Layer 8 of a small transformer language model trained on English Wikipedia (11 layers, counted from 0, width 128).
A neuron adds its activation times its output weights to the MLP's output. To switch it off is to set its activation to zero at one token and run the rest of the model.
A neuron's activation on a vector x is squared ReLU(weights . x), where the dot is the dot product.

Input weights of the MLP neurons that the questions are about. A number n stands for (n - 500) times 0.0019.
n40: 446 627 429 778 440 491 608 590 311 513 250 397 479 581 423 446 701 343 597 342 500 625 838 602 406 530 545 380 525 844 445 549 417 693 454 414 684 581 549 592 712 531 518 566 469 584 488 522 591 412 539 355 347 458 393 649 725 758 221 232 701 327 578 372 542 355 724 632 681 368 605 442 34 469 740 487 411 512 571 232 351 436 627 432 358 572 509 750 478 642 632 395 500 643 414 609 121 504 564 545 690 305 542 431 650 875 488 374 695 764 473 549 539 450 465 488 267 602 511 365 527 442 409 741 478 450 607 467
n69: 635 54 36 626 518 496 488 400 461 383 445 333 530 600 673 983 464 410 642 706 778 412 452 651 633 625 539 588 613 347 661 278 735 545 476 541 561 457 414 546 525 584 510 420 470 521 656 646 579 429 574 596 336 394 474 454 585 665 608 831 526 427 508 627 699 475 380 602 517 439 567 626 444 356 517 686 663 534 335 605 644 533 660 639 434 500 681 384 836 496 310 496 435 537 563 802 642 542 504 631 526 531 563 429 480 427 520 486 568 478 374 325 545 540 428 441 457 777 486 500 444 702 550 478 638 538 487 643
n110: 395 775 669 695 633 316 533 585 242 490 485 631 319 832 455 395 546 253 584 496 652 367 401 780 362 543 590 761 241 247 500 500 466 681 435 486 441 530 287 582 447 476 284 374 583 432 643 732 548 287 709 660 702 542 517 529 267 827 594 342 446 372 462 369 329 390 628 320 305 535 635 590 610 437 220 592 337 478 709 490 773 792 471 510 619 412 535 196 317 819 315 153 284 607 290 509 739 730 707 250 590 560 766 557 581 608 590 529 373 304 465 427 585 222 427 429 703 691 525 570 590 416 495 660 279 507 406 518
n113: 472 548 586 782 527 507 636 439 298 412 281 403 471 428 446 527 416 682 500 513 621 313 496 637 314 338 519 518 475 653 554 526 726 675 461 547 645 614 386 366 504 452 368 341 186 646 455 576 474 449 500 466 82 270 600 489 493 513 409 407 375 583 500 671 524 497 428 616 679 280 485 421 676 380 504 340 636 507 590 566 580 536 336 393 478 343 523 460 481 605 511 411 543 562 454 671 527 529 469 465 496 300 512 302 535 560 742 353 612 431 412 410 707 378 425 352 511 391 621 374 441 489 654 719 533 587 723 524
n310: 659 672 357 469 715 424 460 500 354 393 668 641 487 556 529 851 396 647 546 572 303 496 401 289 631 710 549 583 324 528 512 395 540 526 416 715 469 525 270 536 346 644 675 444 492 496 530 390 314 559 492 574 672 663 580 600 564 500 434 631 312 553 421 528 619 524 361 585 492 600 584 345 442 613 690 680 488 514 335 346 687 192 239 529 626 485 340 386 324 529 271 567 496 496 422 649 660 528 655 629 389 413 315 524 382 639 708 527 714 853 599 516 645 270 415 438 578 500 243 364 489 504 662 471 413 391 382 557
n382: 629 335 479 527 460 434 430 335 284 467 740 339 537 492 539 495 659 385 495 520 421 603 548 559 538 789 490 393 626 367 573 294 505 606 401 588 403 587 461 340 514 448 698 505 358 642 396 726 412 272 690 573 439 559 259 448 325 718 606 808 260 514 271 141 477 532 755 344 532 647 152 546 505 842 670 481 179 525 363 480 541 395 524 612 809 459 596 241 326 377 387 397 578 508 588 417 505 644 131 427 437 729 586 486 384 725 360 429 486 314 315 314 542 624 38 556 264 371 556 582 659 164 365 690 617 667 385 522

Output weights of the MLP neurons that the questions are about. A number n stands for (n - 500) times 0.0031.
n40: 439 201 597 397 278 674 579 459 658 668 523 512 275 596 571 682 471 104 561 325 469 653 207 621 419 449 361 495 462 236 704 561 441 298 218 535 460 405 648 508 475 456 363 790 326 605 579 647 589 555 571 521 517 581 423 466 283 671 548 291 357 664 644 573 482 382 684 460 351 460 500 449 407 403 621 374 576 496 488 662 344 520 513 521 500 637 439 508 412 517 398 683 503 655 422 335 513 564 234 362 292 535 330 391 633 561 594 621 537 466 350 229 115 637 311 583 457 382 604 426 359 375 529 407 487 290 623 500
n69: 341 427 564 236 413 474 415 426 490 430 738 326 453 545 471 449 459 606 423 621 443 609 431 379 401 510 455 384 555 433 689 467 444 679 503 364 415 418 195 517 395 500 571 562 637 500 507 606 487 580 556 701 60 480 356 306 493 359 549 520 665 622 395 429 922 360 528 454 541 563 539 532 483 487 466 406 461 490 497 330 586 517 608 514 410 569 367 538 542 332 503 482 382 297 657 587 381 409 358 346 409 335 428 687 472 520 539 393 618 653 417 614 568 560 606 467 289 581 437 459 584 553 713 549 532 227 378 537
n110: 329 340 643 241 483 659 253 597 581 500 409 710 477 531 564 472 658 486 636 376 334 381 622 640 236 491 450 500 568 526 413 614 373 890 618 481 452 406 710 491 407 556 259 662 376 377 722 875 754 660 551 682 702 579 347 717 543 583 646 444 650 377 405 603 369 550 351 560 334 378 779 574 550 239 369 462 621 623 487 599 635 604 450 386 505 677 322 160 823 428 528 495 294 434 433 194 646 819 407 331 491 534 389 613 410 666 432 547 619 332 495 441 466 319 569 641 202 517 601 411 398 463 531 509 307 343 429 649
n113: 486 295 503 504 435 605 613 527 567 481 538 791 336 642 394 424 568 397 504 485 479 538 545 658 600 481 274 362 383 225 765 343 530 552 427 613 103 627 488 372 91 342 665 579 454 420 369 286 340 458 340 485 444 620 475 366 413 516 554 475 717 506 516 356 697 653 421 518 394 558 469 342 511 318 473 613 442 523 698 583 558 504 398 314 387 432 473 549 485 507 612 350 437 507 476 489 492 674 507 523 456 683 411 671 644 347 356 606 471 473 598 620 641 521 724 695 462 387 581 526 647 465 571 355 551 593 526 448
n310: 347 606 438 488 489 585 531 530 382 548 733 390 630 577 493 519 356 310 522 547 757 564 374 441 447 627 456 476 511 457 510 686 252 478 486 534 358 485 406 256 312 369 259 675 586 311 497 281 436 601 486 426 360 486 589 526 645 555 377 312 273 574 542 553 714 699 541 732 448 301 417 436 638 617 580 542 494 400 640 496 486 136 533 530 454 554 611 637 493 628 596 654 598 457 493 452 569 488 587 628 424 641 266 703 463 364 493 493 489 500 581 640 462 416 330 340 541 632 513 569 656 409 705 287 523 372 547 602
n382: 549 554 349 778 503 487 477 402 634 354 497 441 357 577 480 525 514 444 524 576 620 701 670 553 173 493 657 584 596 624 475 586 354 497 497 26 443 482 543 454 573 483 599 567 561 524 520 369 517 364 674 454 495 438 654 435 503 298 395 513 282 597 504 420 757 465 507 524 431 374 365 514 414 510 478 603 671 457 572 318 429 693 596 582 654 419 614 599 696 458 599 504 277 694 543 718 548 535 580 456 621 414 611 534 519 421 447 357 445 471 666 359 590 351 350 620 477 460 390 573 534 544 739 604 662 533 556 631

Each question names a token from some text and the token that comes next. It shows the vector x that enters the MLP there. A number n stands for (n - 500) times 0.0051.

Then comes g, the gradient of the next token's log-probability with respect to the MLP's output, scaled to length 1. A neuron's effect is roughly proportional to its activation times (output weights . g). A number n stands for (n - 500) times 0.00067.

" the", then " population"
x: 482 476 649 531 507 545 413 496 439 379 521 506 690 611 424 528 507 489 575 265 485 493 543 603 521 502 538 422 417 558 527 670 429 407 439 459 440 451 516 561 520 559 293 488 476 469 548 545 493 505 577 452 357 347 554 560 507 406 503 396 465 522 547 457 845 460 523 562 326 507 538 627 556 505 496 459 473 415 456 478 538 558 526 401 373 583 513 510 503 538 555 451 525 472 573 499 411 551 401 573 511 564 506 557 385 546 550 437 642 514 509 453 485 558 409 644 449 477 484 549 557 528 565 568 484 299 581 682
g: 556 434 557 709 423 461 540 542 419 537 331 575 409 358 555 676 468 421 438 407 436 414 619 451 663 554 358 334 389 363 372 584 620 602 489 442 598 528 365 611 461 408 24 251 568 690 432 556 457 431 605 398 594 264 367 557 511 843 579 533 715 405 399 350 385 608 682 544 258 348 761 449 517 319 260 596 413 350 757 722 724 580 414 584 679 660 550 494 484 466 615 330 756 435 387 387 505 510 473 601 508 528 481 533 575 462 398 660 487 739 521 197 654 608 387 265 533 572 462 573 472 548 321 557 492 567 313 410
Which neuron, switched off, lowers the next token's probability most? n113

" -", then " 500"
x: 400 589 529 451 516 433 482 539 506 390 504 595 710 613 452 591 423 543 637 213 559 412 492 574 543 454 524 464 482 451 553 543 478 408 512 551 263 503 536 499 458 522 219 487 547 470 554 552 539 449 570 535 465 406 541 465 418 443 434 423 525 460 530 467 783 412 462 570 334 516 484 576 541 454 514 480 489 446 428 499 499 541 453 438 430 559 550 361 528 489 501 511 600 368 545 552 393 434 417 616 479 579 537 428 427 521 547 370 614 541 455 422 527 527 439 782 420 469 378 513 572 632 586 635 511 340 527 620
g: 517 161 301 511 431 323 299 639 525 501 345 668 370 481 394 347 487 563 545 260 457 782 444 492 502 840 283 399 494 295 636 443 349 409 553 524 692 350 602 538 412 458 423 513 466 528 270 485 437 648 546 422 410 407 417 355 497 578 355 454 393 540 704 550 589 507 565 478 402 354 475 300 530 538 271 527 480 415 462 385 451 347 426 514 564 379 179 609 460 578 646 330 591 519 324 368 647 660 314 488 383 142 435 380 742 616 447 618 638 516 548 430 397 686 404 496 517 708 431 602 500 533 798 571 554 302 807 476
Which neuron, switched off, lowers the next token's probability most? n69

"P", then " was"
x: 497 487 701 444 432 603 420 467 503 480 554 551 722 532 458 466 387 602 490 335 460 344 594 539 560 402 563 445 470 512 523 527 412 450 479 454 340 449 559 427 473 518 143 508 503 552 537 501 444 493 524 466 459 370 597 440 380 334 642 460 474 518 446 449 780 536 467 514 519 544 434 565 548 479 430 523 480 400 505 468 581 589 439 436 421 587 573 535 461 478 554 546 584 319 530 449 489 484 406 476 472 566 542 514 421 520 453 394 583 463 563 423 533 417 462 670 473 565 438 473 590 517 513 660 495 217 565 651
g: 427 459 373 464 323 545 362 428 560 134 593 617 686 352 436 482 450 332 449 388 457 254 474 678 550 830 282 492 447 512 353 640 404 277 455 675 335 669 461 496 301 536 753 495 708 379 513 667 243 436 442 578 302 170 371 586 303 588 137 564 477 634 475 420 593 417 491 462 462 787 467 546 533 548 521 485 526 526 393 482 430 397 379 466 509 532 550 466 444 470 400 367 472 203 508 453 533 746 478 565 167 484 622 664 512 656 625 444 609 292 612 384 649 548 610 447 599 301 551 363 455 584 543 534 641 446 413 435
Which neuron, switched off, lowers the next token's probability most? n113

" Bu", then "ki"
x: 461 525 690 347 486 531 467 509 566 479 487 609 615 659 475 514 511 625 448 183 492 413 463 462 513 585 518 442 391 436 507 692 440 498 478 499 393 501 561 497 421 583 163 458 514 389 631 493 589 555 567 450 507 420 580 406 477 393 473 469 466 464 387 456 787 726 500 598 457 489 528 584 540 601 509 465 530 527 504 446 596 411 452 513 443 622 541 424 499 502 500 433 589 494 586 437 472 433 508 626 518 593 574 510 386 481 492 399 556 603 518 432 515 501 436 497 443 461 403 438 639 555 534 506 452 220 547 550
g: 373 385 686 311 624 335 563 510 596 394 589 647 647 569 446 731 594 390 312 524 342 533 397 434 389 536 345 437 703 568 607 332 380 451 364 834 496 390 460 478 596 583 486 450 277 540 469 340 574 380 438 435 535 253 344 620 592 665 384 478 449 506 487 594 528 427 455 513 545 471 844 847 679 718 710 457 525 358 509 560 750 480 500 621 561 464 821 564 598 438 739 455 461 517 279 535 611 691 320 280 653 522 638 681 503 577 685 523 493 380 428 379 513 685 341 826 568 541 463 537 575 502 538 320 640 611 342 605
Which neuron, switched off, lowers the next token's probability most? n310

" on", then " Old"
x: 452 457 581 523 403 448 464 501 574 422 487 531 645 562 443 532 478 503 483 246 508 460 470 545 585 497 569 529 503 462 430 433 482 491 533 487 259 488 532 405 539 483 436 503 538 554 549 584 570 464 551 444 365 462 561 387 529 385 526 473 498 477 506 444 932 416 467 515 397 536 463 591 567 519 491 496 532 440 444 467 505 558 483 434 413 586 631 524 534 508 464 475 638 426 492 451 500 450 422 565 596 550 496 501 358 502 475 388 583 461 519 487 439 633 391 499 443 505 389 526 619 565 560 570 496 369 549 685
g: 494 553 537 273 573 510 520 539 276 664 475 499 596 560 541 572 466 316 379 439 705 572 741 501 517 548 760 478 326 306 725 583 701 416 362 430 568 318 75 535 679 414 687 627 723 370 620 668 315 660 606 526 513 633 382 598 600 618 493 666 450 510 442 551 486 440 452 700 560 362 448 411 361 363 514 404 576 544 486 380 451 135 509 301 448 498 433 469 342 486 750 343 467 421 463 379 615 389 414 556 362 262 409 551 438 512 582 553 448 626 485 506 669 566 777 106 573 750 444 618 432 515 288 530 447 481 601 393
Which neuron, switched off, lowers the next token's probability most? n69

" Mo", then "pp"
x: 500 499 661 475 510 530 496 528 527 526 543 652 778 543 421 476 255 587 488 347 540 387 444 450 566 557 532 426 461 443 567 775 530 430 474 501 465 578 534 606 445 588 248 493 512 479 649 559 512 593 623 510 550 362 529 397 409 514 532 447 464 448 441 473 757 791 490 561 445 497 468 580 480 573 479 485 527 402 559 470 623 500 459 536 437 618 532 511 445 589 488 466 596 400 649 427 502 489 540 491 545 560 580 482 400 470 467 540 495 495 459 420 570 548 446 706 448 482 349 508 645 474 518 571 505 241 653 640
g: 459 383 627 307 643 531 689 799 541 493 542 474 252 562 619 346 618 754 607 624 465 533 350 454 382 557 210 458 233 431 534 366 511 566 538 537 467 490 754 379 565 213 497 456 427 515 665 532 606 618 658 425 528 373 417 529 418 594 386 633 394 698 677 620 512 603 453 476 606 634 687 454 578 449 522 388 667 400 687 330 353 616 783 384 505 526 461 571 647 394 550 406 325 454 740 582 233 297 549 670 406 527 295 555 312 621 779 497 308 386 439 368 641 220 547 383 395 501 581 556 500 817 639 440 473 442 542 494
Which neuron, switched off, lowers the next token's probability most? n110

" help", then " find"
x: 450 440 698 497 421 453 441 543 448 415 549 513 529 561 354 554 408 525 565 219 469 442 462 496 590 466 535 482 491 490 527 545 444 464 491 513 382 493 604 363 534 502 387 499 479 520 601 493 560 444 551 417 364 403 560 369 654 337 472 473 522 493 432 423 825 502 464 479 419 517 466 617 557 498 512 457 483 370 379 567 580 558 474 421 467 547 519 418 554 455 499 430 595 452 583 493 498 457 506 533 598 550 530 553 347 451 530 542 548 486 581 486 478 592 371 565 406 437 429 471 556 515 602 613 453 472 494 518
g: 161 439 570 506 580 643 568 340 689 336 322 446 386 445 372 540 517 775 434 430 438 602 619 361 372 495 643 366 338 645 482 500 557 857 441 312 765 532 397 508 570 332 383 529 676 562 456 441 542 639 745 312 499 609 562 437 452 513 471 309 542 497 279 511 388 767 284 622 494 461 705 371 539 409 541 361 500 586 478 581 401 534 580 418 672 430 436 331 387 316 560 514 389 855 776 613 393 478 695 409 562 480 528 423 620 489 697 502 521 486 533 494 336 244 690 645 256 485 384 445 224 429 496 599 338 591 618 571
Which neuron, switched off, raises the next token's probability most? n113

" males", then " age"
x: 436 500 614 540 486 486 440 536 429 370 599 499 463 629 482 532 463 489 503 148 520 396 544 522 471 467 543 338 373 567 497 729 337 432 567 537 435 509 570 528 447 498 255 541 433 473 603 536 534 454 494 458 465 353 463 570 512 442 506 366 527 572 547 426 609 470 568 565 463 486 517 719 636 486 494 499 603 529 508 562 505 558 470 458 459 549 566 442 496 499 536 538 556 405 652 486 450 551 435 526 541 520 454 539 457 528 522 351 579 432 576 479 485 576 396 916 415 551 394 440 523 630 454 615 463 241 471 668
g: 495 398 378 465 671 192 383 552 425 629 575 635 292 454 598 491 693 582 511 454 444 457 631 536 516 828 476 613 347 502 439 272 506 487 685 313 526 439 459 729 597 602 452 552 429 812 560 600 400 547 594 633 330 519 441 358 683 666 538 550 494 685 576 436 541 178 464 496 329 294 489 541 255 403 377 608 311 508 571 548 213 439 511 427 762 534 576 431 539 625 722 365 420 484 407 647 484 559 532 677 336 338 418 577 430 544 652 816 817 226 421 182 452 431 366 519 499 553 427 521 602 465 587 576 491 600 650 482
Which neuron, switched off, lowers the next token's probability most? n40

",", then " near"
x: 466 554 602 485 524 467 456 513 518 405 556 645 586 559 453 570 425 529 536 298 470 367 496 593 592 504 557 471 451 459 514 445 425 478 524 482 286 512 516 444 487 570 384 414 501 512 481 566 539 518 602 492 347 403 597 429 516 342 501 421 572 535 490 415 860 499 433 510 468 524 478 661 554 471 571 481 521 435 429 530 595 493 427 461 448 586 602 435 540 476 495 432 590 508 559 428 477 452 461 580 483 514 529 538 301 513 472 519 532 525 553 455 504 596 490 521 409 489 296 419 571 651 521 572 457 274 454 641
g: 431 500 346 527 871 726 460 603 358 387 719 301 554 562 586 767 378 150 658 385 309 664 547 242 685 474 610 531 502 569 720 549 345 624 380 620 525 532 513 402 422 549 251 503 709 253 606 598 501 574 506 599 584 440 685 579 398 684 429 601 543 628 601 781 640 680 532 541 770 236 471 362 700 441 396 556 215 646 529 608 526 392 454 616 560 737 374 300 605 573 368 403 530 452 296 566 527 523 494 520 430 653 565 569 440 481 473 564 571 488 737 531 513 616 413 628 567 483 424 490 369 389 370 479 657 422 415 556
Which neuron, switched off, lowers the next token's probability most? n310

" total", then " area"
x: 460 508 663 546 575 510 464 521 324 419 561 506 523 659 482 510 578 526 488 149 574 569 537 506 507 532 426 427 407 462 485 788 418 474 482 564 333 540 450 602 405 512 439 444 477 453 589 573 530 431 590 417 483 383 663 530 526 468 529 467 518 438 596 418 803 393 542 540 370 515 530 665 579 501 404 475 486 576 484 498 514 586 541 392 442 547 431 492 470 461 515 436 557 407 520 406 577 532 451 522 452 538 537 577 379 444 468 456 531 476 519 404 515 585 450 781 386 547 470 501 719 418 544 612 492 429 593 627
g: 490 438 368 510 603 597 634 745 618 564 579 841 485 589 353 472 582 369 650 587 477 668 479 523 602 563 555 352 706 459 637 606 601 642 610 467 676 430 378 411 369 447 354 420 481 441 494 635 430 602 452 502 452 431 686 347 349 513 510 611 396 405 452 624 528 559 556 420 652 347 575 284 638 538 295 636 655 468 645 679 584 433 590 419 314 643 673 287 822 683 572 309 514 324 539 383 728 508 652 429 582 740 370 720 372 846 518 621 333 518 519 408 507 235 571 518 235 441 386 491 503 313 820 666 485 550 490 325
Which neuron, switched off, lowers the next token's probability most? n110